Layer 8 of a small transformer language model trained on English Wikipedia (13 layers, counted from 0, width 128). Numbers have three digits each and are written without spaces.
A neuron adds its activation times its output weights to the MLP's output. To switch it off is to set its activation to zero at one token and run the rest of the model.

Output weights of the MLP neurons that the questions are about. A number n stands for (n - 500) times 0.00087.
n9: 253449486428508575552589518428417465412451656524465739514325251485612478468620692387507544259584481308609652631507566421496500126555705362695722544511297740288471656778404536560458599503486476422700401276311471762578623422306668507613679504542488523523512477421538560690569464583660297593489472485286430415682399479365527593583552531451286587581485772458407621235581587430496697482631
n24: 289328709235609417410493686313395423533440429493517577459486328452536668295482410456608549538678364518336370423649525515365530471444519655242563686673614441515587539572718555399626385493440561476504482504266587492525544625341539590551466690456530306393327471503238529515414279332442565560521344472311520321605583391423467474563276609443533389454468725496590384588432347415511275486936
n50: 671753824517534350769471384489532591628613517635272448566763705536339401526431567374547532533352469527453541595428393385492548642534378211300375546515317624558402679496532421390281585117314608470241512684407610557605463380485511640591375122812537606504362305420216520484510561576545370524504390331363625601599587637402405455424465361406424438512504285576534460616380398562695496566527
n82: 366521579369573649536482568291676434455559253597412625306481593435403666628562577500552672408542378419676495442366317358465362664360658516427586240344345587550513591445276432344421620481559534391515730243782423587567582528554403408436555389719492492724471712581362540813647616558415375360369513461562344398535340390713690459611516737846496500325349748747481508513536772481677580535519
n86: 789272433467738398336399698662472398596573699639591660548523526436635454708446598567591355637394598458551518374443665297419693389462572596669714462425351521492350484477452699267504426687504246683332572574370542521586706414504351549591392601544394537706504563569400410455503412595574560700576576377641684575347516510329468443409402767453268442442661251452477769782514674552737508864423
n93: 705298496390351342359479515643581511555365371479539411654276385496330615514433822315546627391468492563309544426533534927402578234635455367508543451416479400782500473348664654392467493521650435496548391298681681524629708443496619370573671488711476381437432537588473332302557437608585580718504401387522486522545396428390541389301370408649451912410478384414511226265438622435423625334511
n98: 698451313393604632803439540572433589632275485693678487437557630504412370508688614668626474522436330573781384642649459518450611188733590560530157531312446359632933587682573504269607571473337522472870398417599334465446712355545573586180478482662647582577417433488483375465294528735507357669593699479528625592715638670554413335327542496527419571639728449615580331522530351555367340500634
n114: 551552457520321680489497493504364322492618583548438359314551621515463485511599645594500476583690463638528635566410676370359523421485431596600781601468712332287533608541270356590443571420294500197372359358380366586411306522324412641447588444404477702361328420493615620636553445340651379621183565437343711464471666500545547785428511563597611389669529514393407424325442120465448705574452
n140: 495417379659581342363565447253669549492348424571465454755464533485496493525405423451552671374777448457638448547550401535478504617584251653412711472514447520527370289811592607519684528406479433461693439671562301757470721371442518570462722468687577322730667560648264619508595558598437670535399512361435489440562335445669648189579433445393455705555526563500339432532480511843385378500456
n141: 654667353656521611240454375640426421272693527514614297652500491563504429740564592523423445606368665522692491298378587346538591387621334437626500339507467613561563485714630408314631268493608378445515606435361735460504319538703275356438492591449572285528532305671425519616592481436280320747717483489511359346646446494493747260418400512618422390481331700206655617484545411471471445500492
n163: 659332603492550537665564441407484457381705727454432590489628599661758635383663500523461702496632442342626509504407326663687393520708625215452389409474555243842530715450452404411372679569680541419474630747548526460638674634682455414258418429682367648428436524632366295375473575481517618436609521420782529489357648481511692440470679391468432570504489438390537242369406597849488359515443
n165: 452255614290563285408695610700403522453332589444539508388632697410675485409327333581554410692509396650416451582344538390710508695508733524571358624352332450735399508366792411531401351381252606548391480388667668544504225527805575590387647459354440628468600369582811542512371706642589445388369659617530341665481426525482420532578527355733571622372383471414434344316517466529549541447380
n173: 456504714800725537549439416453436523435689456529373336467565457657652442473421468426549449236405441558492357275476782578378601422393462522594579443551447649452585563612439695680394523585425411593483350553634694621563454720562257393553470440547606212475350340500529493690599510340465503372582207635524411721432613486572316496402553603624549556466490500536315557478541273411314645465394
n186: 392749490674586611799427541392544544555466455438276548619348645555376430219408455453464670492611370676441408395172521698500192558638457548607767411444437528618504565468441451442459469574493673462433401489522546504464561733691292400683381341226553444556410532453559409628644739764529438545598426546345476517370511509456556523696417538722423393379475579489625423531520423398519500261511
n213: 598600414240625544471504646381383711449351654639240559481580679298459259477452674542512366535792607753715371472476557526390580513435184470627504699528325509583518336393652627355633461492427417402408202455768324470279450553419556493292303460580551509657414526618289483603726676524728543466348567285416364394396317577760541431659628396550431439512617789513413475395686249686548817614508
n242: 440665387722609514478466355511582548303662626645373628622322595640026608493475360519578440461732633287492767507554584253577374365744652325686374552682552281297451426585542582198623661417479520475431526311561424539647483559427725460436488452504407565492434275716409574569448569543536603434554416646551465457619504518352591283435362648521473689533609500417457429480527382343354308427515

Each question names a token from some text and the token that comes next. It shows the activations a of the neurons there, in the order above. A number n stands for (n - 500) times 0.13.

Then comes g, the gradient of the next token's log-probability with respect to the MLP's output, scaled to length 1. A neuron's effect is roughly proportional to its activation times (output weights . g). A number n stands for (n - 500) times 0.0008.

" |", then " \""
a: 497497465488512501493503500496502499561508497502
g: 527616524377487593532739683406478356578464392462475499416271425652707532616382621458524355442515541448552590296732625570674446575436539516378457410525386472453839519321519575591745564477381713298607307209516498465475409584539483346338487703501402534425421527612560404487419465531596579469556281692450550500534463448490474503677616512557531394390387326377570334402563589609517601444601
Which two neurons, each switched off alone, lower its probability most, in order? n50, n173

"e", then "er"
a: 496603499504500497500483508577495592500505500479
g: 385364518568450366724624496588429413455339359605697680391454632420492652463432293594501536279402475592543298477591535438480630481435314545574644528546651445399239519672431528608625287419546435394384489415629549572414421500575373392498504450410463357622546521517521513604667442370517358263468409568255438595625509334354481541613665526539491600502521594513333523537626177630707491632543
Switching off which neuron hurts the next token most? n24

"t", then "ed"
a: 520501500524499501517497501500503493516474498555
g: 444475543295458431387673502748495605497440470481502393573438428459625575763361663352493345691425349462437469481486486502625797458591476505369478331529443631627559561562554356524699516454608498503576538387499429452133647436398409520301496593507568464289424538301202393505376531492324452662530440490560396475689386524368555331508633363366489365451482389386430491683410474540585504500631
Which two neurons, each switched off alone, lower its probability most, in order? n186, n98

"g", then ";"
a: 500500498459498505500549499499498561493499500503
g: 548498337252534631303465360615379547467630464545497457690340506487539512568502266570504562581474464601581426515248418515632701552433463678509436730304412541439484602336670586576481458505382619475617492466531726617581242544464520588465611335700490537432478580700445480522673600365806619623381464490553558607685588499373397394503625387632427420455497439462615485434453355700498677631525
Which two neurons, each switched off alone, lower its probability most, in order? n165, n114

"ou", then "gh"
a: 533498493499485504500507498502499500498494590528
g: 471604434547484428527631667494438499413575364574365471607366569433474535652555545532944464479424438578409420372564575520421526536548589569326457473598458449505395328577558426397592527416276728525431582228391323548464456218358567575515376684480500521673469624515385263594711446318479489485666493240448310475467397556442385546479491298592420462688623611562465657583411607441517523524556
Switching off which neuron hurts the next token most? n213

"0", then " A"
a: 495497487493505501497500502499499502505507500486
g: 538486478601508619590595638505487374430392474566493583388533604481561537599423607453500578459321495503566524538195614566360490498513687452460538564628477225502387272495465472679359613413473405536593262739351679317532574471574347422606561658542429471472568590544506591578409517679466450479555453518531617270451719652688495511469564366526359625606398455723687624642458838667446404412401
Switching off which neuron hurts the next token most? n242

"at", then "em"
a: 510500511505486498507504500516503503506500514500
g: 437524397672318569582668607504576485566539646565497508369609401535399552368609517620406396521428355214507678411462580281463418362507450583319469488428433505387511400638568342511470534495354606388555685400420709794622334429431383538429643450418513425317368276448259426598673484493591538501774615557407375525422692570559512372521567327554391586555479500541551504357562599745622471428432
Which two neurons, each switched off alone, lower its probability most, in order? n141, n9

"he", then " w"
a: 485500506501485500502504499499499501498500523498
g: 591606462357412486501385391423424464351738537504506424613492399396393494362422690713545443567370727544533690555383629597524590555293376317561257616451530454538653407478529557495643512595531595374153597459562438444503320300621544780547557422491463440324525504570416383449489531652506579593509433589455444591532409618358319344335513430395373519428383246499625608528508624476366489688422
Switching off which neuron hurts the next token most? n9

"1", then "1"
a: 502499500535497502518500499500501496510494496502
g: 498516381379533411522540459400355476564469692464533360339492362501245467612463411541499619687507573568481678431551640363450551547644383424621538568418493300264638415631427343505659465406599594612569492522469602454264352124457442592267573611405542582448589401521530334556472620367623511530415587427221434510519554431360510522467337398525576492346797533558599386588706515562428402380456
Which neuron, switched off, raises the next token's probability most? n82

"am", then "ad"
a: 499500486499500499498511502500465500544515500510
g: 492519428528593463512414638627496517523408615535708682442465673406477605363477512315637350331476610382537566370366652526466487690441510437547291479505480589451547401683429441507458497342480634473365430575616274344518588424307464540341462597598578743618551607421663426421476572597478496626362474316525550416415734759416346618448268487529362369538400561413577793453665625446614393464342
Switching off which neuron hurts the next token most? n163

"ri", then "el"
a: 491458495506509500498505502501499494504494525501
g: 512482442457401480423620302479760499324579647551667478620629525526445666442593551541557380532550715458510552345526428279544603387469455564534569356510454588376449176375607578639646676655654693408445550553445442371550479563603631445405403680545555385502486613637486658564623638626603540589455413642466510632520673305388469540420539482588706600576475513435310553322693406244580692551502
Switching off which neuron hurts the next token most? n24

"/", then "8"
a: 494500503503499498501516488503499499522499481552
g: 660576352533276485464476474411599384341668444603604316538539492372495489473487546498709389560563611579647432508595622365433501697326556607713456453228645500399513507485350630403503556473584581644259404507570564376814598497535754457405366440542554470378427553660340361509697759297532594559441318519568517535554434686470522514561404542593599418601551631448526460562290592349558557452484
Switching off which neuron hurts the next token most? n242

"oc", then "ial"
a: 529494503500498492489499498500497499491499502501
g: 324458465480323433356371411468589463427562549729348525375473484566634511792651654323631479601459427557337663804597628567472460447354622650609537623395536524471329416441640481372467671401533527341465644360401550411521461433323471518540543520324585549609442536647398626703650357312422379332552623556589504449325501548535616486695611354511437616532393670353387607365492511477540544601628
Which two neurons, each switched off alone, lower its probability most, in order? n9, n98

" in", then " the"
a: 461496498500501614496501500502499484523498500504
g: 523572523647528390525366339679595556632533471448467622313404809435385306422603636589575399442529605338619684667630560506440530576430257551444393487532446489510448531397632540430564380577571394370328436458780438528345622553509411435602516554654414539521447547522268418501485350457486430391783551440462575516612545461431623400597433703385588556588540473469171496691433442539202528598451
Switching off which neuron hurts the next token most? n9

"z", then "ab"
a: 499503498500499501503448467499500510501499503500
g: 432434600508495621502291404578640424644437556638475477484388466412352388477620511270533504514333252466577323342506744408544509421458598406453213229377463613504393480463487502489491741580475642370531597616396508458521446417749766648401349548507419449616491497438386362695540466333410375478515450499535451535603447503527597551390738638508423409383539320499482471750461439679628418406383
Switching off which neuron hurts the next token most? n114

"w", then "k"
a: 460507501425505498499505500487500497501501509504
g: 531451299416460468611546422467655521268455363479542286355411463471703552385593581576597524663714370491533516644597495567479403540383501564520391751609619324587550705636589424737459328539495654410568430366313493408491431605484405517465650269547410528391347586409575462373358458591638528603458402428482579544233689512307522370571613533442510624487465458481506413462678535301283299396455
Switching off which neuron hurts the next token most? n82

" of", then " in"
a: 502500499500492617496497519695500478498500503500
g: 662364644515499447624394669599317560564482528530410416451360303542481690453645465669556512740576614625430474434306700511524363321530487407643325585433476425494414369383728684421479451567513583477458452368801485422488594553315577606309657464579482639402563393396503492723582343476481667571431250706594442519426592274580537556528532537481632639484424630480460484676502430555637374498539
Which neuron, switched off, raises the next token's probability most? n141

"a", then "\""
a: 503497507509500500500501471502510501501541500500
g: 674487419580575460484531486510425336537615628491494428823285582430344457446528387519488375536502601485481375486513609631484417527535181542430565524308524629533509715641365478419606712615298574472545425333667626353515444408562374546516449496455516399482677394659569320469545687494487635607463389657477401449460409614519766494617592374551580447569375642511829540449338391630587392484680
Switching off which neuron hurts the next token most? n186

" M", then "ir"
a: 512500503498495491501498427496483502499496502500
g: 598623679445341407519544490556402494421423449426535636440340483579352302568417570734446461597546409618508434608408406612557379468454553399581463442283427616436487429640326444284730621456305553408530538505389533399525373323527449615600683509606619537496249520276617501454504450590628675514512504410469209639631245626457496694352477531554668585501387542473549415439752448391691604470586
Switching off which neuron hurts the next token most? n140

" N", then "O"
a: 493499504499491500500503496527501506490499500500
g: 733399503391536587548291499361559437536583592459697352463653532631345423555577294683505507484627671511557413666276532390497521634278234486466489408354509505468527539479422464326510463532463483489631519514298752439415624484393490243583570517446571433561461535431675575532488478386684479506583549469499465494589439402419573396576498360590582283530544429437702475562583541669837539709749
Switching off which neuron hurts the next token most? n141

"ent", then "ur"
a: 501510502502500495499494518496501528498493505502
g: 399557440437510447395295432449390423394548518299537417366571562590691412569486468609720521478587465412484688342540504420368406493382305622529466695541425440269454488530461607254672768447449550632608366421313526451643526507325511577518430359610257508495646368367423373489301601439315514500328604466628398507573468588581596636259344477506523540382625452464445635352560616415500638289425
Which neuron, switched off, raises the next token's probability most? n165

"ore", then " th"
a: 494499500500715523500504500493500501518500498501
g: 468469638640478400448394344426571491620493523453378697452474689651735546428477373572558554352476248624500600380505659459488372620495510590516544489585341508522572666483457552441363535642611458415651438453653566331372513539426390604598378492686483382555610310353377634687597602339453417412278454552333616477407535469379593615560482517547517299471712489522528547706576687614346839620611
Switching off which neuron hurts the next token most? n86

"en", then "g"
a: 500594496504498496501502515498500501495502500506
g: 436531479264669371600637364424458719425466390423440402476298584599523435378362305523565464563486462456452449416429452602353623514277300494378390560516791453765756600430668515558486386595528657440486418427742471530560422650425420721561545467408381545649590400513481443667547485430378513607436482535578520429542564439686218664392580511456386471557645611692561504622285431458448507480572
Switching off which neuron hurts the next token most? n24

"t", then "ies"
a: 563503496507505501460500500502499504573517489503
g: 366409214702377420396489405352644677567801449527320417623414384415283447529416546427517497578512517492483539237609650545468449585506445459738556504556564301526607508586470438387695654582467508426459554544528500382533332461550605679397330381413327494296572414441261570611404598629506447359476496443458396585369499567184643496473567605687600513533492392485550456414552610560314585404444
Switching off which neuron hurts the next token most? n98

"|---|---", then "|"
a: 506492500480499497495500496501502500501503500509
g: 545491743552582468487537497370280502482414526445582231597392524488604351444634615592509381503570587604544520603457507559514481445495463479632474525562463599450563474602623397564395421639540236603944374445435434513529405714566613554328555641444394360379455650607708465505359560460505490591503450657433468196429509535515385382478392530334660305541407386427373449450251595558721398536605
Switching off which neuron hurts the next token most? n82

"e", then "am"
a: 499519500507502501572501614498493482484502498483
g: 344284611723428683672589498489438646539553644430445498340617660466481580477371532467350471441357457425437244555360776647535618589271463379261726459456438501793289627585473483425563539589478601630538493572770357520481469474528483673459522503508313590381500568490396410562553537598443358399284430555571571650432453500339506328591361698614570489524539502438493472528588598475491385414479
Which neuron, switched off, raises the next token's probability most? n98

"2", then "01"
a: 498503494549496600501512497502499502500509512502
g: 429286561624325474591547267549441478496343546486509247382511359447491291664473387399546578580515282434705463432671362495329467429520506455762574684299294518611447540461494492411613473497333577504619466644504247479537781602552421391439470622522557316401524521488500459493396415504666508568769688463400489676503590499518567388469457453406605584520633486416361474541354305566606470440689
Which neuron, switched off, raises the next token's probability most? n82

"s", then ":"
a: 498500499500493500500494500501539501506445505496
g: 384561514639524637465657424591472402764560423593489482692385540537547543464472395423521615497622536498512476497652522591501393376462471685282596488504589402490594287494423402320664671504389625623653245509487676375531596469455367588607481406460517589384423458467786362453435602337494393661540466636479570518688542742467432611587418389510434308574628483473609392452682246726598686554671
Which neuron, switched off, raises the next token's probability most? n186

"3", then "0"
a: 499502500508500505500502501507500502538513493510
g: 469449461394520548501520395532554580448450579457635547399358288594334528499558439269506555634497523605432648607665648506286307440421513426615516573280387573527548388401467380399595514304450356514425616668496248546226628255614364593390497752449298644307513597633530580655516614531507545551641485524264351485388576385542440556316617608444425370428575535615572499490583335383417516459640
Which neuron, switched off, raises the next token's probability most? n173

"he", then "s"
a: 407501504488498504509495502512502500506503499541
g: 489332721436475496523308542389609374242504516344558538611667403584617464392658451703334504481389475544466471725646478505524770565379471716533445562540518421510463620563575437425376700697317435642412345451463562548319769490604627572423400650507687584543505616526709452613447419478460414551428566650593541439539266658501497587702416680492417486421438420446533599382450353483614539621370
Which neuron, switched off, raises the next token's probability most? n242

"ly", then " by"
a: 509500498499501549500501499500498501500501502504
g: 391592467590451508602514552369461358718416242528399536579371473601697491338485494552482525425553713369770378474494515497568493428511492574595542544422688506530604645476499559417441479521220462430637360552561436703595706562486704664514567497465694472514504328469647619422573488416502486640540463676515686373226593371561525670570467455449516326696498601386392403748537495728477735520558
Which neuron, switched off, raises the next token's probability most? n93

" the", then "n"
a: 508502496502496843500498500500500498504509493502
g: 460498693638605499653584478439652559458712646507412709172324471499729551524592380639466489672682410613537515415462600320520439470569603653524407627635486552546503542370578343380368498659437725420480619518506578425500588648450528520549475689448600448569488396412558684594507667577461358343496377518604507525386722441399454449678657606487585640508565538705391509347323538470235373407474
Which neuron, switched off, raises the next token's probability most? n93

"age", then "\n"
a: 496495494499636538499508502500502526496499504495
g: 521567636537468540359560527350478527638613531520468635310494617328572339427565531450604502379528455477366480488434659334657491365357623578334582434675458540709312500512377413559349326673543320395715303476587582470512467546549655299581466420546698437583483533395545690527465667514514313514569312587796533368414525622751643493340516457522492418564501593429289498409503378523273578517653
Which neuron, switched off, raises the next token's probability most? n86

" ", then "2"
a: 492502500520499589500551514500498500503496497519
g: 399567729439733430488168472446606576564421495458600671492520410408741566412553499480479441391434566555371454603587471633550541350394536347365517581726452536679366475579501592533354493504477336208624576476618573347430596573526326579579458532503518550682480560412478293578458356502476357551535550621710353343417626590542580599489405291440437583512377611419511617272653404597803542527511
Which neuron, switched off, raises the next token's probability most? n114